Layer 7 of a small transformer language model trained on English Wikipedia (14 layers, counted from 0, width 128).
A neuron adds its activation times its output weights to the MLP's output. To switch it off is to set its activation to zero at one token and run the rest of the model.
A neuron's activation on a vector x is GELU(weights . x), where the dot is the dot product.

Input weights of the MLP neurons that the questions are about. A number n stands for (n - 500) times 0.0026.
n3: 665,470,544,604,449,607,538,465,600,718,504,638,352,627,276,591,411,370,432,306,548,669,568,420,685,687,238,373,693,332,557,454,732,433,477,627,293,473,587,489,436,536,571,608,223,493,364,617,493,514,709,289,475,639,368,696,567,553,697,522,612,455,608,482,575,630,534,621,549,462,727,346,540,461,635,419,489,414,535,522,538,703,648,496,458,443,766,357,436,507,749,567,456,785,524,514,507,360,336,369,614,557,592,539,677,592,405,489,432,590,416,519,519,434,434,369,397,444,525,347,601,452,575,382,689,429,655,723
n24: 229,614,420,446,476,504,605,344,297,570,452,408,314,297,383,598,474,425,360,377,398,413,347,670,451,487,333,528,249,520,589,508,463,346,493,685,421,265,540,504,552,659,655,456,392,450,584,365,596,292,514,684,304,714,496,616,500,393,598,439,557,427,621,657,395,496,420,422,508,300,436,504,375,516,529,459,281,524,640,529,716,573,488,710,817,563,810,716,375,419,389,221,194,529,566,504,711,318,594,231,465,272,611,706,330,520,658,572,581,458,571,525,479,402,500,683,368,479,784,672,757,712,588,492,459,421,641,535
n41: 479,450,526,355,445,486,338,513,511,672,617,507,465,545,244,691,703,610,334,420,254,440,603,478,445,489,702,611,436,322,518,395,465,463,420,415,740,470,614,154,486,595,536,634,439,616,531,647,482,592,704,452,254,467,500,532,550,290,559,221,469,408,397,493,431,517,543,448,473,500,538,575,441,395,331,461,583,275,371,586,645,521,887,567,649,514,403,466,357,410,318,426,549,413,420,464,550,486,528,527,536,619,507,442,564,385,716,349,627,579,574,579,586,455,539,517,426,222,574,558,407,348,575,405,539,500,462,575
n55: 630,553,614,532,683,579,379,612,643,500,461,580,476,197,584,616,546,572,573,457,313,564,465,529,523,480,465,504,477,362,516,466,605,489,439,666,650,617,538,226,761,588,560,623,487,472,627,539,336,450,396,212,596,612,366,250,480,530,551,453,628,681,289,591,793,508,648,739,436,610,454,450,407,466,540,760,321,561,578,412,512,302,698,496,481,724,590,561,540,193,257,496,469,347,422,341,544,293,211,500,467,484,547,489,481,630,523,673,438,199,326,648,352,527,338,553,413,364,564,458,483,560,396,279,647,775,581,382
n61: 625,687,450,324,672,557,574,619,730,439,425,442,588,624,485,380,844,408,555,250,782,369,533,453,523,382,564,643,678,500,637,320,369,654,352,525,573,355,455,437,419,655,291,678,289,355,400,447,241,437,542,285,504,493,416,676,446,397,387,583,605,375,531,588,671,376,686,466,405,414,552,452,653,691,624,572,477,530,504,581,430,511,500,431,650,471,688,393,434,538,383,489,364,470,770,546,489,410,406,646,461,664,454,632,398,564,237,351,329,574,522,570,608,262,671,243,318,465,504,415,387,508,453,412,622,473,463,617
n174: 510,381,301,384,562,672,367,590,518,454,352,454,602,621,561,547,397,433,377,542,549,376,479,598,597,398,500,396,229,442,656,469,465,584,452,625,306,530,462,613,613,731,568,544,676,451,702,381,471,565,419,650,497,533,402,535,369,385,326,636,379,793,550,465,517,607,525,654,450,518,648,531,500,364,539,423,424,384,434,518,655,600,365,528,476,510,443,493,482,535,479,530,305,528,463,612,532,406,291,740,523,738,500,588,574,381,480,514,586,871,675,418,660,535,539,530,507,400,460,483,485,574,511,585,500,404,445,29
n189: 335,646,493,591,617,603,646,489,385,418,333,692,436,332,392,327,197,528,382,634,292,526,392,672,301,606,594,508,481,573,439,462,613,523,539,419,560,805,445,180,442,542,395,384,272,393,562,323,452,538,491,496,465,459,575,456,356,249,429,433,516,396,660,353,508,449,657,410,545,672,260,508,291,657,548,706,438,538,627,343,646,484,399,682,458,538,647,508,572,648,685,636,527,602,683,515,767,447,402,344,400,459,203,496,542,472,235,276,384,697,386,287,672,480,619,252,437,612,443,584,399,600,609,531,572,492,597,740
n199: 488,580,397,323,532,578,680,654,327,542,552,616,364,500,339,539,436,615,580,415,333,527,799,327,758,618,565,500,414,695,306,563,540,488,593,573,471,353,592,729,448,350,334,596,496,459,512,268,379,476,397,357,444,573,312,381,418,622,605,500,423,799,670,566,512,697,575,752,578,226,388,627,592,307,458,480,484,750,539,753,323,516,408,745,618,225,582,528,342,375,159,578,496,561,647,657,776,584,378,559,519,605,320,476,622,500,402,368,448,666,633,483,558,439,345,571,476,347,426,583,712,636,600,599,578,281,612,278
n275: 672,646,614,419,568,442,209,769,585,601,462,698,512,276,570,368,561,240,559,561,686,562,350,568,504,615,538,553,489,406,524,537,329,548,441,486,330,374,786,476,687,742,441,470,203,523,365,569,418,522,555,710,590,434,473,465,585,544,431,519,693,356,453,608,316,610,445,626,636,794,477,675,496,548,272,769,435,448,554,492,639,675,466,554,511,363,588,190,488,549,458,551,653,321,642,453,477,476,183,559,514,488,542,363,474,519,441,436,613,492,452,543,504,584,765,392,492,449,581,522,288,651,633,314,450,656,571,668
n376: 555,337,364,536,453,727,285,387,328,395,582,532,408,473,508,583,704,508,545,520,436,792,612,434,520,615,685,210,280,427,643,500,567,515,288,556,380,613,406,447,608,538,690,434,483,436,310,457,472,272,539,535,708,541,496,452,207,473,709,382,363,463,456,556,461,625,625,658,416,525,519,577,442,603,407,611,371,616,545,685,304,480,734,484,500,427,372,589,536,453,500,693,311,496,519,504,580,668,39,435,709,398,683,657,500,374,295,512,702,645,454,621,210,591,357,435,655,436,557,627,340,552,690,627,588,568,450,331
n450: 322,645,620,519,609,565,500,453,431,715,466,650,217,511,156,279,644,323,441,606,455,409,463,433,575,748,345,620,540,496,567,515,733,529,410,504,550,403,566,563,400,397,535,656,654,569,626,519,601,419,492,548,707,583,367,500,462,427,545,587,534,461,539,405,545,433,527,413,372,638,616,278,392,360,601,881,372,559,568,585,524,492,661,527,427,463,641,637,334,594,257,533,708,704,442,375,592,378,322,518,231,250,744,397,485,489,569,582,437,570,544,361,658,666,420,438,515,523,606,522,702,538,477,559,347,465,571,808

Output weights of the MLP neurons that the questions are about. A number n stands for (n - 500) times 0.0026.
n3: 473,192,538,461,636,611,587,450,345,514,471,496,460,422,500,256,595,432,359,335,315,380,450,419,401,269,659,490,750,510,453,385,686,535,526,564,511,560,442,305,385,566,367,477,451,586,535,420,441,447,440,367,407,533,403,516,286,521,543,543,421,552,621,697,354,659,625,435,476,452,332,594,497,830,518,635,314,612,541,792,573,366,547,722,653,352,275,351,433,395,583,301,540,620,528,500,608,531,397,676,605,551,517,622,452,565,514,489,731,496,503,552,431,752,583,469,441,522,667,519,455,469,486,649,607,416,353,561
n24: 289,598,436,601,348,646,699,297,513,620,459,565,491,615,732,573,576,688,724,664,414,459,334,378,614,349,697,750,458,487,195,633,320,663,346,143,356,509,724,539,457,477,478,700,375,597,508,439,397,448,601,441,792,591,543,350,409,298,504,571,424,787,347,432,561,518,594,616,383,496,629,234,437,453,435,248,624,547,525,808,483,34,629,553,286,631,610,608,562,563,376,600,540,619,344,341,479,294,338,230,379,458,471,300,411,291,643,592,441,728,517,512,616,495,357,548,508,391,303,587,371,773,483,639,550,338,451,392
n41: 325,510,513,510,330,720,522,487,480,687,525,678,406,489,351,540,563,523,422,325,533,353,548,307,551,383,570,355,319,427,619,332,668,711,749,649,531,411,389,480,497,454,472,554,519,326,568,525,413,419,490,411,720,386,610,515,244,346,524,689,575,503,418,520,589,362,467,611,474,362,497,552,444,522,507,444,442,490,380,448,600,625,523,661,430,605,583,529,807,479,433,574,674,451,227,436,536,510,612,497,383,487,354,472,444,510,376,503,565,437,550,765,611,386,632,282,560,330,471,529,477,507,480,493,727,416,576,637
n55: 455,418,757,479,662,471,454,337,458,718,326,764,406,482,406,430,219,412,592,390,500,386,564,492,113,249,623,480,612,516,377,368,202,413,539,332,559,407,543,639,409,788,722,269,691,382,462,441,277,404,593,579,555,553,653,328,413,409,830,589,561,356,433,594,496,509,537,385,504,354,512,528,326,586,633,686,534,496,488,505,512,667,468,436,543,484,602,516,671,513,459,627,616,313,300,768,701,698,160,542,417,266,644,479,545,517,641,272,617,628,380,477,478,733,350,542,632,399,577,474,521,529,126,370,430,400,514,496
n61: 475,339,644,547,621,604,471,507,418,544,541,296,496,491,376,531,436,721,746,480,458,629,544,332,77,522,500,614,642,301,412,627,283,527,500,574,344,606,580,653,512,528,552,653,384,417,479,478,750,504,696,398,476,574,569,383,585,608,547,528,413,607,422,603,422,724,216,552,608,598,550,548,723,496,519,456,108,431,429,453,297,394,478,528,531,572,617,541,407,256,592,309,472,439,271,573,444,703,293,675,542,286,608,575,405,540,504,681,590,479,577,417,417,385,201,733,695,492,626,578,276,538,496,617,418,340,544,432
n174: 412,616,572,482,462,559,481,446,362,612,426,413,409,570,594,570,708,599,630,554,497,543,382,543,536,775,392,390,754,583,507,412,445,542,625,642,606,618,376,814,335,522,457,381,569,352,268,334,476,272,290,600,522,548,406,339,542,510,418,453,380,667,454,521,621,604,427,619,585,678,532,493,644,508,760,632,442,433,463,720,716,490,581,378,536,417,533,507,412,347,490,304,409,324,553,503,476,654,496,369,504,367,507,410,559,598,711,500,520,334,580,598,428,329,351,304,513,363,641,455,426,628,658,507,307,601,320,542
n189: 593,722,492,436,626,481,486,421,704,468,258,749,629,223,375,395,472,621,678,456,516,392,451,433,377,471,531,669,579,542,519,438,630,368,602,268,634,452,156,627,773,516,516,581,628,420,486,489,283,547,286,591,584,620,550,509,488,694,337,368,408,314,496,538,563,389,585,733,447,511,274,579,302,508,496,691,472,672,405,543,597,554,470,528,581,584,518,590,391,197,357,644,750,458,555,675,357,428,235,645,605,492,655,568,612,564,457,405,613,556,562,721,605,409,266,374,474,244,597,330,461,500,584,366,257,575,779,547
n199: 164,575,675,565,488,425,529,386,564,447,558,521,656,597,479,468,582,596,370,675,516,534,435,724,372,481,331,633,427,480,610,802,541,429,384,508,716,516,406,500,449,592,341,837,745,403,416,620,587,516,512,642,561,303,516,616,460,555,569,520,577,504,693,531,540,437,465,337,308,612,350,290,276,491,528,616,358,480,546,160,343,302,301,411,829,387,447,546,466,488,429,709,602,352,341,393,757,284,564,404,429,388,332,614,535,275,393,448,408,208,358,493,493,622,389,549,634,211,629,399,536,355,644,389,416,462,698,661
n275: 250,411,485,508,427,664,709,652,477,380,409,317,337,233,516,579,551,402,376,392,451,489,561,344,530,624,425,559,544,578,493,333,610,470,701,363,397,561,539,492,477,599,368,340,352,423,403,532,272,451,317,639,542,604,380,656,364,264,604,404,787,563,347,522,500,230,474,481,689,445,376,489,735,635,643,520,681,504,391,806,545,552,573,342,391,566,635,376,366,714,560,504,488,367,632,627,515,441,485,690,233,427,522,515,437,682,508,416,588,545,313,430,359,248,488,361,384,659,790,588,432,470,316,535,508,399,590,382
n376: 477,660,475,392,496,425,379,403,428,391,447,395,317,847,622,281,641,598,500,444,281,351,330,406,646,384,613,475,671,588,770,418,601,542,672,581,649,556,688,500,297,567,426,336,670,409,407,792,660,627,363,451,496,343,197,552,445,660,500,612,673,730,491,258,436,509,345,239,251,430,441,569,748,587,318,482,474,627,463,458,638,500,687,707,515,376,328,508,459,329,659,317,421,695,555,340,619,405,556,615,673,197,622,487,437,500,437,659,590,426,551,582,496,285,408,505,358,562,665,770,622,550,239,293,670,252,591,430
n450: 678,686,518,422,567,388,497,517,723,582,584,469,500,697,553,471,137,602,739,574,496,535,730,438,474,675,507,557,640,432,607,690,613,583,447,661,368,710,349,559,602,661,399,459,432,404,610,479,215,456,467,377,478,531,590,280,562,561,559,392,347,540,574,368,747,565,540,754,465,496,518,542,596,547,445,292,712,529,458,652,313,329,388,496,672,585,404,258,308,500,367,500,301,486,489,402,479,472,610,635,460,482,489,582,479,410,515,570,521,512,431,534,490,689,384,459,585,316,512,492,344,644,642,617,485,514,79,517

Each question names a token from some text and the token that comes next. It shows the vector x that enters the MLP there. A number n stands for (n - 500) times 0.008.

Then comes g, the gradient of the next token's log-probability with respect to the MLP's output, scaled to length 1. A neuron's effect is roughly proportional to its activation times (output weights . g). A number n stands for (n - 500) times 0.00072.

"st", then " "
x: 465,291,300,421,744,642,541,296,582,321,559,338,472,567,595,586,715,445,812,507,216,571,319,665,701,612,693,538,408,499,422,698,505,561,650,557,379,670,602,659,427,328,671,308,389,470,320,296,554,463,380,587,586,486,490,653,410,485,573,614,637,305,269,758,707,322,406,454,490,658,506,530,392,326,612,403,402,562,307,547,731,476,450,478,304,326,415,352,217,494,644,517,680,371,358,838,561,367,666,678,344,545,386,520,546,524,533,343,538,493,388,637,414,544,255,645,532,575,517,537,499,570,337,462,351,469,345,631
g: 452,442,448,656,708,375,659,413,581,286,463,587,477,479,649,568,557,208,465,572,574,697,514,560,351,354,458,630,304,508,303,565,608,720,619,423,434,207,428,443,437,808,655,463,474,417,536,356,410,478,537,713,736,390,426,407,514,370,464,589,555,501,630,204,569,478,494,599,429,305,397,434,431,268,337,417,567,396,535,441,472,310,693,666,452,316,657,532,703,460,654,505,617,461,642,706,580,478,395,309,635,500,323,619,559,512,582,421,492,423,540,543,370,363,569,413,537,742,545,542,478,513,554,410,404,586,689,610
Which neuron, switched off, lowers the next token's probability most? n450

"ne", then "c"
x: 560,376,437,467,667,667,431,349,537,357,505,344,422,521,648,568,714,386,618,588,284,517,473,761,664,464,636,490,629,446,571,690,460,573,689,427,267,711,623,696,300,409,610,523,392,564,311,361,519,540,310,616,536,353,549,722,370,601,768,534,586,299,270,619,824,296,451,607,431,619,482,558,425,318,475,362,469,649,289,583,650,429,407,576,303,332,468,339,412,419,525,470,634,490,312,743,496,425,631,852,351,516,254,689,510,456,510,469,453,466,344,617,211,384,313,644,684,530,432,477,454,427,352,350,457,584,317,681
g: 434,464,552,531,775,381,446,446,414,631,629,421,702,337,639,418,686,446,511,645,398,553,381,583,600,384,509,449,549,422,298,569,473,508,292,571,474,610,443,744,482,506,386,523,480,696,347,408,508,628,506,339,488,526,425,228,558,322,503,284,418,464,461,402,614,668,368,567,660,457,553,608,446,651,434,695,577,524,328,462,469,694,374,381,691,564,518,655,437,441,680,370,575,528,476,261,333,683,341,491,359,425,621,572,456,381,428,711,416,483,711,805,369,256,511,627,479,245,521,485,642,341,661,613,567,625,420,491
Which neuron, switched off, raises the next token's probability most? n376

"ations", then " for"
x: 602,487,411,493,629,580,494,163,556,384,572,448,291,550,633,662,638,595,662,394,326,579,258,575,690,529,448,509,409,501,442,698,552,494,673,491,435,603,563,532,412,337,579,419,382,454,407,411,501,415,322,669,587,326,502,690,355,403,641,539,627,189,303,630,752,283,469,407,473,617,481,536,268,404,550,331,610,598,279,586,768,470,379,570,169,439,542,361,378,371,493,466,622,485,371,888,522,464,614,666,396,463,307,809,608,465,680,442,476,521,429,624,490,460,320,670,604,620,540,538,463,386,400,378,352,591,391,758
g: 420,682,385,368,563,506,620,531,621,659,674,420,648,550,697,461,594,692,483,450,606,575,553,684,497,481,369,535,379,510,413,371,657,426,519,721,167,275,622,312,607,360,445,381,435,441,404,559,462,501,601,524,219,516,553,495,610,384,526,415,377,466,393,470,316,585,628,760,528,626,457,381,337,410,605,390,368,485,428,663,587,539,691,651,508,615,612,533,461,478,551,647,590,391,510,576,455,507,261,601,589,492,559,380,457,312,591,446,500,404,487,806,549,415,214,370,283,403,549,480,419,743,679,356,588,647,300,411
Which neuron, switched off, lowers the next token's probability most? n24

" re", then "ce"
x: 481,433,321,397,643,687,403,280,616,471,644,250,358,543,573,661,620,465,613,400,374,552,335,621,672,478,598,504,482,541,520,782,543,570,572,529,490,654,570,604,378,337,623,391,356,620,476,341,323,432,288,641,597,241,501,600,368,417,609,551,596,470,321,635,756,368,389,534,474,716,377,560,390,475,517,278,513,424,250,633,729,467,407,645,267,266,466,364,302,457,568,474,667,554,434,837,555,286,672,761,326,540,337,815,592,455,768,371,414,491,367,598,398,437,243,718,555,567,555,525,516,493,410,457,436,407,337,653
g: 471,454,595,510,468,563,294,498,556,615,542,360,317,671,503,389,526,247,544,600,414,709,764,610,348,294,651,597,542,512,497,435,496,370,404,461,414,500,596,512,355,505,562,458,537,561,570,665,610,573,426,648,521,508,552,357,620,395,517,641,591,464,652,596,485,590,570,462,368,325,392,310,566,389,122,473,614,653,555,358,362,427,614,547,458,429,598,306,594,479,619,583,338,466,548,560,916,539,523,552,379,325,364,605,424,465,519,735,393,443,436,530,671,181,250,527,500,633,491,596,719,515,581,306,511,483,640,353
Which neuron, switched off, raises the next token's probability most? n174

" were", then " to"
x: 515,402,405,579,621,680,424,327,623,424,578,351,483,533,529,578,705,575,747,499,349,630,357,631,646,630,543,483,572,502,375,707,566,549,670,466,474,649,538,487,377,392,543,414,392,462,479,288,489,393,325,709,703,346,549,487,427,401,567,632,587,244,300,644,740,342,498,523,455,654,431,522,406,396,465,294,470,607,254,600,774,459,463,604,239,342,434,382,293,319,634,430,667,474,289,869,620,346,646,805,295,548,313,621,646,492,712,401,305,502,413,616,452,342,284,590,346,569,536,478,504,490,358,409,403,583,443,674
g: 623,501,416,377,565,501,649,677,506,542,691,346,373,741,510,604,389,440,429,294,438,616,682,458,353,410,657,595,654,356,441,293,566,497,492,468,460,520,873,301,188,463,388,534,410,583,650,417,475,461,549,400,406,408,404,691,457,544,563,410,585,494,540,340,389,339,402,524,675,623,604,309,293,397,745,328,462,739,445,663,767,434,645,398,511,502,671,393,498,750,561,631,523,536,356,470,355,521,469,582,478,769,478,487,435,474,403,435,484,376,423,574,645,499,480,286,374,673,560,578,465,579,439,628,433,402,430,544
Which neuron, switched off, raises the next token's probability most? n55

"tion", then " began"
x: 601,439,420,505,621,527,398,161,520,333,653,433,390,608,646,636,658,525,601,486,406,560,261,613,670,525,563,480,392,510,416,660,660,532,706,493,456,546,577,572,311,509,608,482,410,562,455,413,314,471,352,567,456,248,510,716,292,400,673,572,733,191,314,665,770,315,426,468,515,621,540,647,239,305,524,334,543,555,273,609,749,430,461,582,356,217,487,422,380,430,534,438,650,448,378,848,557,437,620,716,377,535,294,705,587,368,667,434,497,508,300,612,405,503,406,694,518,565,495,490,469,460,368,377,345,568,386,763
g: 531,565,294,625,520,506,730,323,418,373,344,674,507,537,542,399,411,420,453,473,414,362,348,506,509,564,548,524,633,624,454,490,528,504,453,403,507,408,434,466,528,473,479,439,591,271,495,486,618,598,340,627,707,431,362,538,229,466,364,507,589,605,411,699,535,423,633,315,358,201,489,538,533,478,605,625,639,590,699,556,604,268,457,571,469,631,325,297,604,500,387,454,638,563,442,692,634,354,665,518,172,450,632,500,407,699,511,701,419,582,530,490,585,403,471,382,589,286,459,597,657,520,407,430,678,779,837,359
Which neuron, switched off, lowers the next token's probability most? n41

"er", then "cul"
x: 544,373,423,508,646,523,411,377,520,362,671,497,439,487,653,547,703,383,724,391,349,572,401,693,763,429,646,590,413,491,401,644,700,504,682,570,396,606,556,609,280,424,524,399,450,526,489,324,559,525,383,782,562,258,493,806,396,356,579,657,569,315,368,712,651,334,444,474,451,613,622,536,374,324,588,341,426,578,284,602,777,502,354,433,270,306,469,367,326,464,600,400,556,411,378,841,448,372,677,777,366,575,377,784,453,383,663,386,435,603,307,430,363,454,227,663,616,541,537,456,419,387,414,345,465,535,378,636
g: 409,492,567,339,635,678,362,645,477,571,518,525,485,336,627,511,449,150,657,516,333,559,615,453,303,339,533,764,572,293,488,579,293,599,466,358,570,632,447,484,523,349,247,404,328,643,665,607,508,574,474,497,572,606,656,407,616,473,574,551,410,590,539,334,416,555,401,734,435,523,586,404,520,607,367,373,256,409,568,494,484,394,651,612,620,543,692,834,298,450,465,308,383,697,647,462,420,524,641,572,467,623,446,527,439,502,511,493,558,528,430,628,507,480,394,695,572,239,562,438,306,589,781,435,437,497,340,453
Which neuron, switched off, lowers the next token's probability most? n174

"b", then "el"
x: 554,297,382,644,598,689,391,233,566,400,479,242,387,561,657,681,693,564,843,520,420,576,387,592,685,509,671,449,505,590,546,695,561,482,622,406,308,634,612,520,450,431,609,617,505,518,286,247,338,443,307,515,588,361,382,708,328,287,572,701,528,304,324,687,787,205,451,552,461,688,579,661,317,356,659,295,484,482,216,575,747,463,412,598,417,377,504,425,300,391,618,433,560,458,413,811,455,434,681,643,429,617,312,658,552,395,619,440,297,540,393,483,357,365,432,751,549,480,483,547,514,482,351,461,429,373,403,659
g: 291,412,707,422,576,542,518,704,446,627,474,474,569,391,793,453,413,548,420,868,337,457,348,497,390,626,539,484,543,469,487,471,546,289,637,487,723,751,540,509,742,581,530,311,626,462,519,446,496,633,450,491,397,549,466,261,453,743,606,246,658,392,442,458,514,512,479,459,546,574,435,528,521,390,414,468,342,345,217,649,528,586,450,564,677,506,470,597,464,702,231,362,451,518,505,573,624,725,358,405,463,328,462,457,409,481,507,392,656,257,436,526,577,478,695,433,574,420,635,286,675,599,298,553,476,449,593,466
Which neuron, switched off, lowers the next token's probability most? n174

" gr", then "and"
x: 495,485,316,321,649,711,401,308,607,422,648,355,421,486,551,491,653,474,740,390,395,451,386,589,686,511,473,494,454,506,395,768,526,591,689,575,483,704,583,568,425,288,605,479,456,481,443,387,559,445,304,764,621,274,509,602,374,356,607,605,670,357,346,696,698,280,455,430,394,750,524,540,397,398,595,344,422,436,276,598,765,428,344,698,334,317,416,408,442,464,572,496,519,467,487,848,733,370,765,704,358,467,379,533,548,293,578,371,296,544,227,387,480,353,326,719,505,544,544,467,468,528,404,462,391,539,394,729
g: 762,643,590,346,611,522,575,702,693,516,491,507,398,392,600,476,621,637,464,606,611,386,393,396,436,396,695,479,490,403,563,264,452,434,463,446,492,569,309,355,547,469,511,642,401,260,556,328,547,540,287,572,426,332,648,339,461,541,585,518,580,517,363,609,681,431,311,510,498,360,515,367,501,484,834,590,388,557,819,589,547,674,649,470,298,448,465,583,613,364,314,556,554,649,494,664,300,704,391,443,486,415,264,457,505,535,407,563,536,719,402,473,472,470,246,440,473,332,505,742,449,562,672,660,353,590,505,389
Which neuron, switched off, lowers the next token's probability most? n189

"y", then " Bu"
x: 571,530,396,478,654,612,414,301,571,322,600,477,473,531,558,598,670,512,809,530,381,601,410,700,704,444,418,511,533,479,503,613,613,544,683,524,466,559,491,569,356,411,649,423,443,549,418,377,482,549,414,610,624,289,403,770,314,431,646,600,651,320,286,654,780,314,453,494,452,583,624,536,279,232,550,406,599,431,304,547,800,412,390,473,238,296,470,318,403,373,629,412,540,344,338,859,535,414,607,734,413,404,264,775,556,459,698,497,425,523,410,548,490,469,374,649,535,547,369,491,392,568,304,355,358,484,276,685
g: 381,502,580,451,444,647,398,905,665,516,338,293,708,674,357,543,631,555,579,613,357,699,551,712,307,271,450,645,686,169,440,511,386,570,526,443,542,492,382,532,416,494,409,430,431,688,660,581,377,499,788,546,496,445,658,387,592,438,272,419,541,542,467,461,344,622,355,386,211,584,512,293,453,478,636,538,621,475,388,295,360,509,558,707,462,575,702,587,569,342,544,530,576,481,436,537,384,500,571,538,497,525,486,476,387,489,463,335,747,471,414,471,546,402,486,731,519,329,509,558,477,684,445,448,378,503,576,501
Which neuron, switched off, raises the next token's probability most? n174

" re", then "st"
x: 500,402,351,438,650,724,436,241,701,430,590,274,398,532,565,650,635,445,591,440,308,639,356,683,735,462,621,450,424,463,470,746,528,570,555,532,407,645,587,665,402,353,663,437,357,599,510,337,385,391,305,616,617,339,523,588,473,420,590,570,679,430,343,647,738,269,363,522,469,704,354,523,411,452,560,270,447,427,209,605,724,504,438,686,247,260,497,390,249,472,515,481,653,529,425,826,571,325,622,717,315,509,358,755,513,447,753,389,478,434,366,627,439,456,291,754,528,551,584,510,513,528,420,457,369,389,366,651
g: 613,382,620,564,553,485,234,399,660,667,299,427,644,548,544,357,629,390,690,587,447,355,418,460,709,474,626,232,633,404,434,688,406,384,484,322,353,192,560,586,519,577,577,704,602,550,455,325,566,529,499,577,468,483,572,458,459,476,446,679,418,606,569,434,711,692,401,320,430,507,437,421,415,498,526,584,714,596,661,235,511,376,465,455,400,378,290,509,450,495,707,387,695,482,383,311,246,480,345,488,537,608,422,578,611,520,607,588,541,600,502,311,553,660,315,593,496,374,458,610,680,631,587,786,452,408,440,520
Which neuron, switched off, lowers the next token's probability most? n24

" qu", then "art"
x: 514,450,428,524,682,698,336,216,603,522,668,339,344,561,613,669,595,495,700,428,375,532,415,605,749,494,576,483,435,572,420,793,622,583,624,483,441,677,605,609,381,392,578,528,420,503,481,468,491,428,358,547,494,432,590,608,333,463,749,694,619,364,314,709,724,378,406,487,487,638,493,574,368,488,529,252,456,546,257,624,711,411,343,662,206,258,461,438,223,541,528,513,513,388,293,857,599,433,742,635,336,423,308,616,610,398,578,222,424,538,323,443,388,411,287,750,450,579,460,474,557,497,406,348,297,484,345,656
g: 610,430,555,535,435,564,407,739,443,327,506,374,571,415,402,201,571,669,506,524,479,337,738,561,580,560,119,524,626,667,648,572,484,289,336,402,546,667,544,359,584,479,516,587,448,371,284,666,465,410,495,533,426,622,585,488,438,617,402,370,581,444,654,394,334,587,368,426,699,491,536,470,497,499,684,566,365,603,599,328,600,501,607,532,506,569,386,534,476,547,749,750,521,487,559,632,404,247,679,426,474,478,390,737,370,354,639,362,472,408,409,311,279,495,634,598,401,369,455,774,523,624,368,613,457,422,520,620
Which neuron, switched off, lowers the next token's probability most? n199

"w", then "t"
x: 513,401,499,507,594,643,308,288,451,324,521,372,426,572,603,536,746,594,746,494,430,531,462,646,769,524,657,580,594,511,455,672,595,489,786,449,386,657,564,602,492,537,523,390,402,523,481,375,558,506,308,527,470,303,473,627,375,542,569,714,584,451,317,668,827,306,401,555,474,565,575,600,301,310,707,320,420,394,346,541,659,425,387,488,311,257,439,359,332,445,581,513,658,382,371,795,583,385,651,639,423,679,286,694,540,369,776,257,320,603,273,462,359,437,350,771,410,443,526,530,455,526,332,296,394,518,414,707
g: 634,416,656,554,525,473,472,520,675,433,416,495,603,508,429,675,515,383,293,564,484,524,463,465,586,547,478,492,504,473,289,640,514,235,405,593,470,369,563,483,284,738,510,483,656,496,205,495,625,704,559,582,550,515,352,681,364,316,480,391,608,680,635,489,442,383,439,481,418,481,352,587,549,455,616,575,634,631,395,314,557,331,381,609,617,415,485,508,551,464,550,743,458,624,385,354,418,210,342,758,562,478,432,672,498,620,723,487,603,355,343,639,438,536,567,197,786,627,371,552,606,379,312,445,514,690,517,325
Which neuron, switched off, raises the next token's probability most? n174

" so", then "li"
x: 525,449,541,494,650,641,475,238,582,451,552,297,365,539,553,598,653,605,673,428,358,663,414,581,743,568,457,527,550,529,376,793,570,477,594,423,431,660,585,599,193,394,447,615,312,508,401,387,491,397,324,560,651,396,525,601,372,434,654,595,613,339,428,586,692,363,499,529,444,714,475,561,375,478,593,293,451,528,335,586,734,393,400,552,291,259,519,355,274,466,632,463,614,457,288,852,568,239,676,765,413,602,335,768,548,372,630,479,479,490,279,516,301,439,288,669,587,554,578,359,421,420,367,324,431,610,428,724
g: 480,409,533,551,559,544,563,491,654,538,497,624,346,256,548,560,398,473,464,311,200,418,554,223,441,385,477,428,461,362,536,671,768,698,565,398,526,452,856,375,436,667,616,393,546,564,490,383,465,440,388,521,277,331,755,599,539,432,350,316,596,519,369,500,507,322,641,416,434,716,567,235,461,574,561,395,449,608,288,305,436,376,576,399,676,485,625,534,449,429,498,528,470,732,577,431,657,620,562,683,394,546,563,652,612,357,547,424,495,534,548,443,578,373,532,461,335,489,431,710,777,539,467,670,435,599,544,642
Which neuron, switched off, lowers the next token's probability most? n3

"o", then "ress"
x: 559,448,474,542,595,691,414,350,552,444,607,341,471,602,769,567,717,382,697,475,492,605,378,684,678,575,531,417,590,578,412,598,576,502,570,333,439,672,702,490,182,553,548,421,417,615,308,364,390,490,334,663,722,312,585,784,356,472,532,660,661,252,384,632,766,338,406,535,418,637,582,545,407,357,497,288,384,637,246,547,666,388,414,506,244,277,524,318,437,351,537,394,584,377,444,853,546,243,654,712,388,404,238,663,489,380,670,424,363,584,372,537,502,521,424,718,512,525,480,425,465,433,361,378,426,549,468,711
g: 524,461,507,540,440,503,475,228,441,438,454,344,602,498,497,448,451,674,747,582,623,493,354,519,491,250,412,477,443,508,612,494,518,557,585,552,386,305,420,491,603,519,513,311,783,612,585,560,732,509,726,644,336,663,641,745,535,592,571,575,516,465,340,530,82,439,607,350,476,702,597,311,548,670,520,248,352,525,564,646,327,478,421,530,636,408,420,491,702,575,573,387,472,582,567,538,355,374,544,319,495,352,682,524,605,622,519,401,346,401,225,373,427,526,562,444,353,586,532,395,704,419,513,396,596,549,702,462
Which neuron, switched off, raises the next token's probability most? n275

"n", then "se"
x: 464,288,477,475,728,667,439,303,540,446,544,314,566,654,654,519,674,498,725,492,422,641,302,723,751,397,699,527,558,581,355,660,528,632,602,526,397,703,606,555,334,529,586,402,460,490,327,366,473,459,303,474,574,266,467,677,453,425,597,756,633,290,289,609,842,304,303,538,478,590,473,599,331,350,545,382,470,602,284,565,635,413,368,514,405,411,484,245,386,509,529,466,641,366,418,747,505,461,696,783,402,536,231,713,513,416,658,371,308,570,303,552,307,439,336,743,660,433,449,504,422,606,334,357,491,564,335,661
g: 507,594,485,419,427,746,520,171,559,373,366,499,460,381,633,503,691,704,493,436,492,387,434,430,415,598,400,590,699,470,497,508,288,473,604,531,546,722,435,532,588,463,519,383,433,157,530,489,463,456,481,739,342,490,624,607,729,732,541,424,378,358,293,509,564,278,385,507,499,300,442,414,439,341,432,384,542,433,530,412,725,432,644,280,513,443,592,582,403,652,321,472,641,483,486,507,623,492,508,567,623,412,866,424,272,536,411,527,455,575,578,476,508,629,346,483,452,547,578,474,651,550,787,384,562,520,771,586
Which neuron, switched off, lowers the next token's probability most? n61